Layer 7 of a small transformer language model trained on English Wikipedia (14 layers, counted from 0, width 128).
A neuron's activation on a vector x is SiLU(gate . x) times (in . x), where the dot is the dot product.

Input weights of the MLP neurons that the questions are about. A number n stands for (n - 500) times 0.001.
n82 gate: 546 576 675 435 592 458 588 530 511 295 432 668 372 638 526 482 521 441 507 373 600 384 304 515 384 500 409 269 544 740 533 717 493 544 300 390 407 293 485 847 244 631 479 349 395 315 455 625 550 457 653 413 518 588 524 529 566 695 599 583 569 493 331 507 533 578 814 751 446 519 406 571 636 367 493 179 515 630 500 474 463 508 649 579 384 548 539 428 489 554 291 644 562 500 364 515 573 493 427 496 403 423 558 272 406 167 643 417 632 500 528 520 395 500 616 481 651 360 432 345 472 235 559 416 426 504 534 489
n151 gate: 542 673 521 621 480 435 433 867 346 540 504 373 704 439 596 338 712 544 649 443 481 305 338 365 671 276 642 658 441 620 469 273 349 496 473 437 228 382 596 427 523 723 666 692 330 705 271 692 364 332 539 354 600 483 661 429 516 492 343 457 489 477 500 496 623 504 592 760 457 715 256 535 315 623 484 417 579 407 396 552 540 504 585 524 425 420 527 391 653 535 557 504 444 444 564 782 405 399 417 605 371 488 349 465 367 382 567 234 766 439 511 618 529 634 590 393 571 133 438 421 593 554 753 591 439 565 598 403
n173 gate: 558 522 599 277 207 626 457 340 581 464 504 247 671 452 660 577 303 408 363 544 488 658 661 598 512 408 614 808 531 739 328 565 579 398 519 631 574 534 617 596 689 454 492 428 561 685 810 436 438 443 370 752 515 552 623 508 452 521 302 531 425 570 551 229 357 565 207 344 449 496 180 442 598 323 520 599 437 472 676 484 389 614 678 712 684 492 744 531 557 582 602 482 548 563 711 544 516 566 318 434 504 666 750 621 558 642 250 590 591 504 618 562 239 445 629 610 533 534 504 422 478 360 708 619 511 398 439 387
n206 gate: 308 530 547 586 517 272 455 565 659 608 348 265 525 472 545 601 527 567 548 178 480 613 403 586 525 444 586 517 510 467 627 460 701 569 497 618 401 371 464 386 530 295 507 601 603 468 543 385 590 441 579 565 534 492 431 510 521 375 309 596 546 463 510 344 451 617 548 478 534 431 450 493 522 301 496 472 510 489 479 542 580 379 489 461 558 636 327 265 540 936 632 769 434 600 640 465 354 374 631 353 309 372 526 442 606 454 531 687 320 384 473 478 596 569 370 647 620 685 565 454 379 575 525 371 659 378 693 376
n229 gate: 616 408 512 516 576 593 576 407 333 584 566 472 310 744 419 792 648 427 650 619 660 373 723 409 401 403 687 547 289 604 998 667 324 373 609 392 716 547 437 558 531 419 376 641 703 549 479 640 608 341 389 420 516 684 530 324 311 440 371 262 708 453 402 594 568 299 674 558 274 346 406 719 508 538 435 616 480 565 350 379 392 479 598 533 666 452 565 453 738 591 306 482 400 392 532 316 504 441 512 252 303 448 467 413 520 549 440 595 656 416 558 611 438 301 472 591 496 595 400 530 492 539 492 438 496 112 545 496
n300 gate: 561 358 380 657 455 389 341 467 405 638 442 655 366 545 631 677 276 478 544 348 587 428 560 485 268 321 504 330 717 558 610 518 329 412 579 426 525 713 562 446 381 615 288 422 561 534 439 592 871 637 474 714 432 410 626 645 504 536 550 610 605 569 504 432 474 658 404 573 305 508 656 536 561 690 605 674 515 466 564 399 448 409 606 622 269 355 529 434 504 526 458 453 493 522 332 199 608 656 541 613 504 570 366 548 314 572 385 380 789 379 664 503 408 426 478 661 629 546 469 360 420 515 733 689 457 657 718 352
n331 gate: 633 411 596 741 493 303 711 593 406 407 391 567 534 334 418 460 651 489 764 409 706 436 544 447 492 339 651 547 647 458 383 601 626 533 323 570 391 816 691 611 604 475 385 437 529 350 714 451 330 594 496 747 493 724 469 485 575 508 519 581 521 504 577 300 500 500 644 535 485 566 766 431 389 646 406 478 633 398 549 470 500 314 606 298 287 336 315 566 593 441 525 544 600 252 556 597 467 529 482 522 504 504 714 577 536 405 393 744 674 489 518 613 382 349 734 665 441 376 404 524 381 533 597 527 525 481 163 443
n82 in: 525 401 605 404 757 479 294 493 319 435 291 453 649 382 569 482 363 405 568 604 563 452 403 623 496 591 518 229 302 455 572 539 514 504 747 410 592 535 667 384 493 395 630 529 548 507 541 634 564 696 439 486 367 639 578 641 515 277 519 504 391 525 628 585 475 532 299 568 633 398 337 288 669 311 522 587 587 603 328 358 591 593 434 772 489 406 455 493 410 457 727 546 181 377 485 333 221 365 381 632 407 457 554 450 518 496 460 465 428 372 674 349 578 597 718 653 364 514 538 630 449 447 379 530 580 612 631 519
n151 in: 489 656 516 454 539 440 550 292 418 655 621 462 560 221 449 504 470 395 622 748 601 728 620 377 528 356 673 642 596 464 580 691 438 623 710 523 345 204 435 463 646 736 571 636 237 520 464 599 572 566 354 745 343 703 329 539 492 574 468 420 281 409 352 382 624 414 507 508 466 584 500 556 496 627 531 350 777 590 426 434 519 286 567 508 725 531 322 602 541 580 430 391 600 515 457 485 384 421 888 216 489 446 564 336 553 409 473 396 450 241 452 578 314 523 420 643 435 537 456 667 671 560 578 648 585 544 556 693
n173 in: 433 491 589 448 663 665 601 222 471 639 552 455 647 392 385 705 642 734 452 409 516 346 509 228 721 512 447 453 484 564 584 650 256 690 654 792 655 496 564 492 472 599 508 504 572 471 655 531 538 731 346 613 484 433 611 508 561 396 538 593 600 548 552 852 594 374 346 297 653 678 388 663 450 608 578 670 326 504 389 651 642 575 463 216 661 614 422 544 691 436 292 686 634 537 480 463 646 604 569 356 324 520 424 540 452 458 484 746 618 391 633 579 287 601 560 353 218 143 652 427 642 580 336 589 461 454 664 458
n206 in: 306 348 461 523 752 490 649 512 666 425 600 412 665 607 572 563 553 613 547 559 430 601 431 353 483 575 436 520 439 504 473 444 520 510 348 704 500 612 354 382 500 619 493 493 597 541 510 594 238 543 686 402 385 716 455 483 473 421 387 520 542 560 440 781 456 618 538 479 443 691 521 457 549 457 442 314 425 497 500 380 677 413 451 392 722 456 520 446 346 753 442 658 806 459 555 609 245 563 720 463 487 534 566 624 503 531 418 717 466 699 369 519 430 584 423 535 580 519 557 622 542 590 617 489 285 458 272 361
n229 in: 527 461 599 391 452 592 484 180 423 306 771 614 459 943 500 615 650 468 551 540 608 496 453 251 646 348 425 819 347 422 351 477 484 469 488 607 306 525 446 385 512 596 623 643 592 428 504 564 492 328 386 327 473 357 597 706 472 521 760 284 489 581 430 750 381 573 562 685 559 619 731 535 467 551 392 614 390 432 348 408 441 402 419 435 461 532 477 644 405 610 335 355 373 512 504 397 607 663 449 442 719 314 544 449 714 455 508 872 524 720 607 672 573 469 418 414 511 542 570 362 474 624 696 385 742 365 525 561
n300 in: 481 559 504 451 623 355 365 614 708 539 270 673 492 457 372 493 545 574 550 646 609 768 566 556 698 527 592 620 565 480 496 373 515 592 568 573 576 467 488 474 455 489 493 368 598 535 377 368 496 549 469 393 691 521 289 716 647 598 432 324 347 663 451 398 492 478 521 793 309 665 472 654 556 389 617 669 661 351 457 364 612 575 693 599 378 531 730 341 622 305 423 380 346 550 310 639 519 421 546 212 298 754 342 183 542 484 342 458 700 430 608 614 536 500 736 544 645 327 472 493 315 349 636 376 400 389 388 646
n331 in: 727 390 297 607 531 449 423 544 440 552 773 253 640 294 549 344 531 652 431 564 367 546 410 227 368 546 597 497 458 500 459 574 762 656 507 437 325 415 493 389 598 348 442 367 508 624 338 675 475 365 663 531 358 209 276 646 574 459 685 337 474 404 610 454 545 436 539 536 652 551 593 510 305 530 556 260 417 489 514 423 441 564 464 561 559 496 399 531 362 510 586 500 500 524 655 490 552 387 608 473 583 302 506 476 586 297 612 349 329 553 456 623 618 607 417 446 441 457 576 507 654 558 606 410 517 507 482 782

Each question shows a token from some text and the vector x that enters the MLP there. A number n stands for (n - 500) times 0.013.

"o": 492 627 497 440 581 594 417 410 364 455 650 584 579 427 547 453 457 426 394 384 496 529 452 460 413 584 402 594 349 427 541 479 524 472 491 516 450 462 581 538 298 515 459 422 539 534 508 572 425 449 480 445 456 440 632 538 508 549 427 640 527 418 438 479 549 525 528 487 593 662 523 504 604 532 521 434 273 476 491 543 500 539 538 428 295 581 332 657 457 340 526 450 496 533 495 578 285 466 503 476 524 537 478 439 487 660 670 432 513 506 639 402 518 385 545 530 516 527 551 509 496 463 447 426 492 549 510 622
Which neuron fires most, and how strongly? n82, at about 1.3

"ol": 686 536 411 751 578 448 608 577 531 437 481 537 568 394 500 483 515 376 311 492 427 506 689 604 552 600 518 420 350 367 395 536 586 478 450 542 538 597 415 501 521 528 492 379 533 415 597 549 350 359 414 536 516 485 542 411 469 627 540 588 576 424 427 603 468 339 459 575 470 498 669 402 612 517 537 463 321 413 475 371 444 458 282 333 300 497 241 500 451 414 509 539 616 519 438 392 457 407 580 468 405 499 623 536 426 635 561 360 486 455 541 545 542 373 551 495 363 654 561 579 432 620 328 431 463 492 485 625
Which of these neurons fires most? n331

"29": 415 550 329 651 545 552 513 442 505 440 689 519 320 430 514 599 289 580 394 414 416 650 634 474 612 665 403 527 375 565 460 394 486 525 453 426 450 648 578 494 536 531 465 609 620 484 387 440 372 427 331 476 632 462 633 393 355 585 639 559 427 410 331 535 508 527 608 509 398 544 521 538 529 497 519 518 366 554 421 503 437 474 355 527 370 473 382 549 360 327 566 684 682 480 592 690 490 499 650 546 512 383 521 519 189 611 636 517 504 569 503 538 723 571 551 522 353 579 538 584 466 575 491 289 477 635 504 405
Which neuron fires most, and how strongly? n300, at about 0.85

" estab": 469 553 329 689 681 599 578 440 373 506 703 616 607 401 585 564 357 559 443 310 283 500 463 723 497 551 637 529 496 356 428 572 339 673 480 363 537 547 518 529 632 527 471 411 637 519 369 479 355 569 465 445 413 498 446 385 459 500 399 574 649 650 402 341 482 340 477 467 590 570 497 703 457 472 508 451 566 476 447 482 563 525 338 446 468 568 396 436 429 328 587 567 549 577 388 437 199 675 468 422 591 305 265 409 355 619 636 397 594 466 470 546 598 480 496 397 410 579 575 487 452 321 344 394 340 343 466 573
Which of these neurons fires most? n229

",": 499 497 429 655 529 539 657 370 310 518 624 553 465 440 446 479 491 480 580 268 398 560 421 428 680 600 523 504 449 530 493 435 491 540 574 488 597 443 525 416 528 525 398 420 524 562 593 569 384 437 404 434 542 409 490 472 486 569 462 561 671 486 483 445 381 423 465 568 606 578 555 491 507 330 562 685 599 480 428 451 635 456 581 552 374 510 416 603 499 355 576 520 625 539 473 602 375 570 543 625 507 523 848 409 341 537 562 580 592 492 486 529 561 406 493 502 497 546 447 448 494 494 446 349 516 452 460 476
Which of these neurons fires most? n151

"ed": 477 547 468 538 583 477 431 369 541 526 651 493 656 398 432 505 446 354 385 511 468 595 646 512 586 644 535 627 435 378 465 457 411 512 434 380 591 456 724 503 572 506 452 414 543 482 427 425 478 473 397 537 470 495 476 475 535 379 459 427 644 491 418 625 587 492 534 482 510 571 429 448 678 381 618 463 594 464 613 316 408 486 569 431 327 472 468 526 540 370 576 634 535 571 502 564 271 620 435 559 651 577 719 478 236 704 585 502 327 363 555 535 631 456 467 510 347 561 603 482 380 389 554 416 477 529 580 360
Which of these neurons fires most? n229

" ": 587 433 350 636 575 536 554 473 460 540 577 567 429 383 487 659 286 575 529 477 433 561 565 492 740 597 580 500 462 472 434 482 530 516 582 463 593 479 640 383 533 513 478 498 584 392 486 366 460 541 448 415 465 404 477 532 369 558 617 547 576 497 284 524 392 512 681 486 524 589 533 428 549 481 453 548 462 599 415 482 506 497 489 463 483 640 428 655 378 379 500 522 473 485 594 614 274 390 554 528 460 451 479 409 393 613 615 534 570 367 460 329 650 385 535 448 637 538 710 604 581 583 539 451 525 590 489 462
Which neuron fires most, and how strongly? n206, at about 0.094

" part": 438 489 386 587 640 525 479 301 365 576 549 320 550 390 439 407 442 309 385 229 296 575 633 600 739 619 413 399 298 501 445 517 447 481 371 458 617 561 499 524 611 602 578 527 646 507 387 410 339 519 319 445 432 519 471 454 410 584 463 597 574 383 356 476 462 444 461 440 506 495 625 569 398 251 544 365 440 511 424 436 461 455 405 497 330 606 453 554 467 301 572 466 445 480 414 477 350 521 369 419 495 505 409 478 420 603 735 507 461 416 464 516 632 519 611 478 488 348 608 546 488 558 262 412 447 336 498 500
Which neuron fires most, and how strongly? n151, at about 0.6

"ies": 493 587 484 495 538 529 396 370 427 479 602 622 631 391 375 582 372 391 440 499 467 524 631 536 581 567 436 581 311 276 526 418 495 503 440 482 547 399 499 461 436 482 402 642 488 530 561 615 412 497 438 520 487 369 439 585 424 531 317 653 557 407 457 498 526 518 466 410 465 531 414 402 613 432 581 437 433 403 468 492 563 457 466 482 306 588 389 581 432 411 545 480 500 593 495 581 393 482 568 564 481 449 558 475 384 538 578 451 519 536 469 368 676 495 437 457 458 554 584 343 474 504 461 451 345 569 378 577
Which of these neurons fires most? n300

"air": 465 557 414 550 578 584 537 486 535 583 404 624 516 331 419 477 391 334 450 550 427 513 619 422 607 488 517 705 442 363 329 464 496 583 377 501 445 374 479 547 414 569 433 536 604 575 517 568 251 386 234 505 474 307 419 409 505 479 552 548 689 388 445 518 428 382 383 400 525 478 511 484 636 453 466 471 416 618 522 488 399 457 432 476 410 631 341 639 599 372 478 593 692 514 457 611 275 478 403 520 603 540 536 356 414 499 612 418 404 535 534 442 669 469 622 467 461 629 623 521 428 483 397 415 413 443 381 550
Which neuron fires most, and how strongly? n82, at about 0.34

"st": 528 525 481 430 561 571 341 441 446 502 398 488 429 497 453 585 475 406 432 483 463 556 549 471 645 572 495 614 393 383 437 482 630 456 377 498 565 530 527 563 603 607 563 517 561 416 565 511 515 531 407 393 473 377 499 443 499 560 281 430 594 420 616 540 493 502 595 393 467 527 428 532 572 509 551 458 386 446 421 466 446 344 505 542 398 447 485 374 504 380 570 553 621 508 436 530 341 539 426 593 503 554 412 499 408 726 562 487 434 448 639 495 541 329 646 551 509 518 582 492 305 484 606 382 572 527 454 540
Which neuron fires most, and how strongly? n151, at about 0.57

"ollow": 480 612 535 516 496 690 476 316 405 430 432 397 566 301 355 527 641 313 413 458 299 459 575 501 722 611 429 565 351 454 467 464 518 578 330 406 533 382 348 636 421 586 483 537 564 553 390 554 376 551 419 532 468 350 472 397 380 551 410 584 590 454 352 421 398 333 481 352 436 595 461 429 483 526 585 481 534 437 374 302 447 588 441 392 265 498 364 568 528 499 454 560 549 501 538 402 401 635 596 456 412 465 489 497 444 625 534 500 527 549 567 391 572 508 558 498 480 578 647 508 284 380 492 330 375 556 527 587
Which neuron fires most, and how strongly? n331, at about 0.18

"ter": 508 602 345 593 608 592 490 401 489 535 443 446 718 472 523 529 419 407 463 556 468 496 618 409 559 569 531 615 369 444 420 567 535 543 474 446 483 383 657 455 529 655 449 464 571 574 466 489 409 475 332 480 519 482 470 477 651 556 418 508 595 443 446 563 477 495 499 478 456 491 423 501 638 502 537 536 497 522 485 542 541 490 457 450 386 544 459 494 468 439 547 507 592 540 471 561 307 419 469 509 583 652 563 365 300 541 662 475 444 569 570 481 557 496 583 569 484 508 613 352 375 443 480 357 535 527 531 459
Which of these neurons fires most? n173

"ine": 433 453 364 511 457 555 472 365 416 486 455 563 583 429 440 476 408 501 394 565 471 490 546 321 494 502 350 624 427 381 491 529 509 588 492 502 482 444 624 584 491 518 525 493 587 576 544 534 465 494 362 435 416 448 570 547 511 518 377 580 661 403 468 434 539 482 487 514 528 489 466 504 554 475 530 589 312 486 398 438 488 346 433 486 317 605 385 564 499 416 547 535 611 601 516 589 346 485 567 562 525 509 564 421 403 624 698 459 473 544 596 436 513 434 618 466 398 566 611 454 336 386 445 439 500 547 461 565
Which neuron fires most, and how strongly? n300, at about 0.28

" vict": 367 566 278 669 563 511 429 442 398 413 558 482 326 470 696 601 313 488 355 375 334 444 623 524 517 570 572 417 502 556 405 595 427 565 442 580 593 441 490 554 566 729 373 314 663 553 538 499 355 320 336 505 361 410 352 402 420 529 472 482 503 460 298 389 540 435 646 517 553 520 635 625 354 405 563 374 401 560 612 471 384 549 379 473 443 533 529 463 467 273 592 481 363 465 515 562 391 658 357 488 591 538 457 386 345 733 615 633 593 386 518 647 646 492 424 520 560 532 632 472 401 471 292 360 356 467 530 429
Which neuron fires most, and how strongly? n151, at about 0.6

"overnor": 315 523 456 430 640 489 569 362 435 540 678 509 597 278 462 426 377 410 362 315 415 539 543 428 644 564 468 561 303 424 416 411 379 450 396 484 584 496 540 633 526 502 361 490 613 702 465 581 426 465 308 391 486 484 478 394 444 584 394 604 688 470 497 309 527 565 435 373 538 488 471 558 551 531 655 467 389 556 543 671 534 481 372 458 413 450 484 474 448 336 506 432 577 475 467 577 290 605 441 456 445 529 460 395 238 662 607 517 451 443 645 567 576 452 631 441 534 402 667 454 541 296 416 465 419 425 608 568
Which of these neurons fires most? n173

" be": 445 562 355 591 588 434 571 392 338 504 425 511 486 382 424 486 222 479 499 627 243 441 602 516 645 585 496 549 452 377 534 684 475 539 474 413 507 515 565 465 515 724 670 446 642 519 568 684 466 471 348 387 732 459 371 495 418 479 586 538 562 456 476 454 668 443 553 283 549 593 621 516 696 459 445 505 517 452 563 486 359 378 671 506 417 627 493 687 458 321 536 355 434 643 388 595 282 521 657 686 482 395 769 529 308 578 639 548 387 539 579 521 494 591 567 533 542 551 597 453 559 388 402 552 452 478 452 459
Which neuron fires most, and how strongly? n300, at about 0.41

" Sw": 336 451 327 576 346 434 622 505 446 495 730 547 522 451 458 583 475 211 372 323 217 494 660 446 496 550 535 539 398 327 575 597 521 539 513 583 637 473 426 513 561 668 492 521 423 380 445 656 288 443 591 510 554 438 297 496 392 632 421 527 590 400 428 542 541 501 659 575 529 588 456 473 492 528 591 375 482 385 472 421 396 487 451 596 485 428 344 490 596 324 438 479 377 487 399 449 304 633 601 575 416 440 311 452 416 662 675 559 550 325 635 530 633 455 415 592 313 681 714 449 415 443 479 426 227 493 634 561
Which neuron fires most, and how strongly? n82, at about 0.17

"in": 488 481 392 535 487 511 532 436 535 509 486 411 566 397 455 514 456 558 392 457 552 517 637 424 658 605 362 495 378 410 439 500 503 472 468 387 450 404 559 458 555 546 570 441 598 549 450 486 354 449 396 434 432 344 501 447 460 474 377 609 579 436 537 399 561 402 513 412 570 460 502 548 695 483 563 570 406 536 508 357 547 358 496 472 360 594 391 533 544 381 535 558 585 703 464 617 327 442 530 498 453 487 500 594 423 679 561 495 473 585 560 418 620 457 522 559 398 546 553 489 389 453 484 344 511 489 518 492
The three highest activations, in order: n151, n229, n206

"rom": 581 492 410 504 610 601 360 513 421 452 594 494 529 506 495 569 354 523 470 571 501 515 532 459 536 525 480 475 511 370 364 536 596 502 495 553 619 498 474 416 593 623 553 577 611 513 517 628 478 479 549 360 412 340 522 436 509 639 411 594 525 475 449 477 611 571 418 508 516 464 557 502 605 599 565 447 419 559 436 491 457 361 367 390 359 504 233 625 411 469 621 576 522 587 470 619 311 580 551 549 488 560 483 436 379 504 542 250 466 490 500 379 692 485 604 517 494 597 665 533 378 460 461 290 409 407 457 453
Which neuron fires most, and how strongly? n300, at about 0.3

" Re": 519 558 373 666 421 713 634 478 485 370 771 564 591 367 349 474 336 222 402 353 386 520 591 538 590 532 552 679 390 335 517 474 599 386 559 542 451 454 457 531 431 580 488 458 424 644 536 585 397 486 334 523 506 373 485 465 508 621 412 591 567 384 461 394 490 575 702 418 518 617 577 491 531 462 429 455 340 442 446 612 467 564 448 506 293 588 215 462 473 344 535 472 364 505 457 522 471 498 487 576 312 498 448 457 448 515 611 386 623 207 658 563 451 552 624 505 304 495 705 615 383 453 455 360 126 424 499 530
Which of these neurons fires most? n151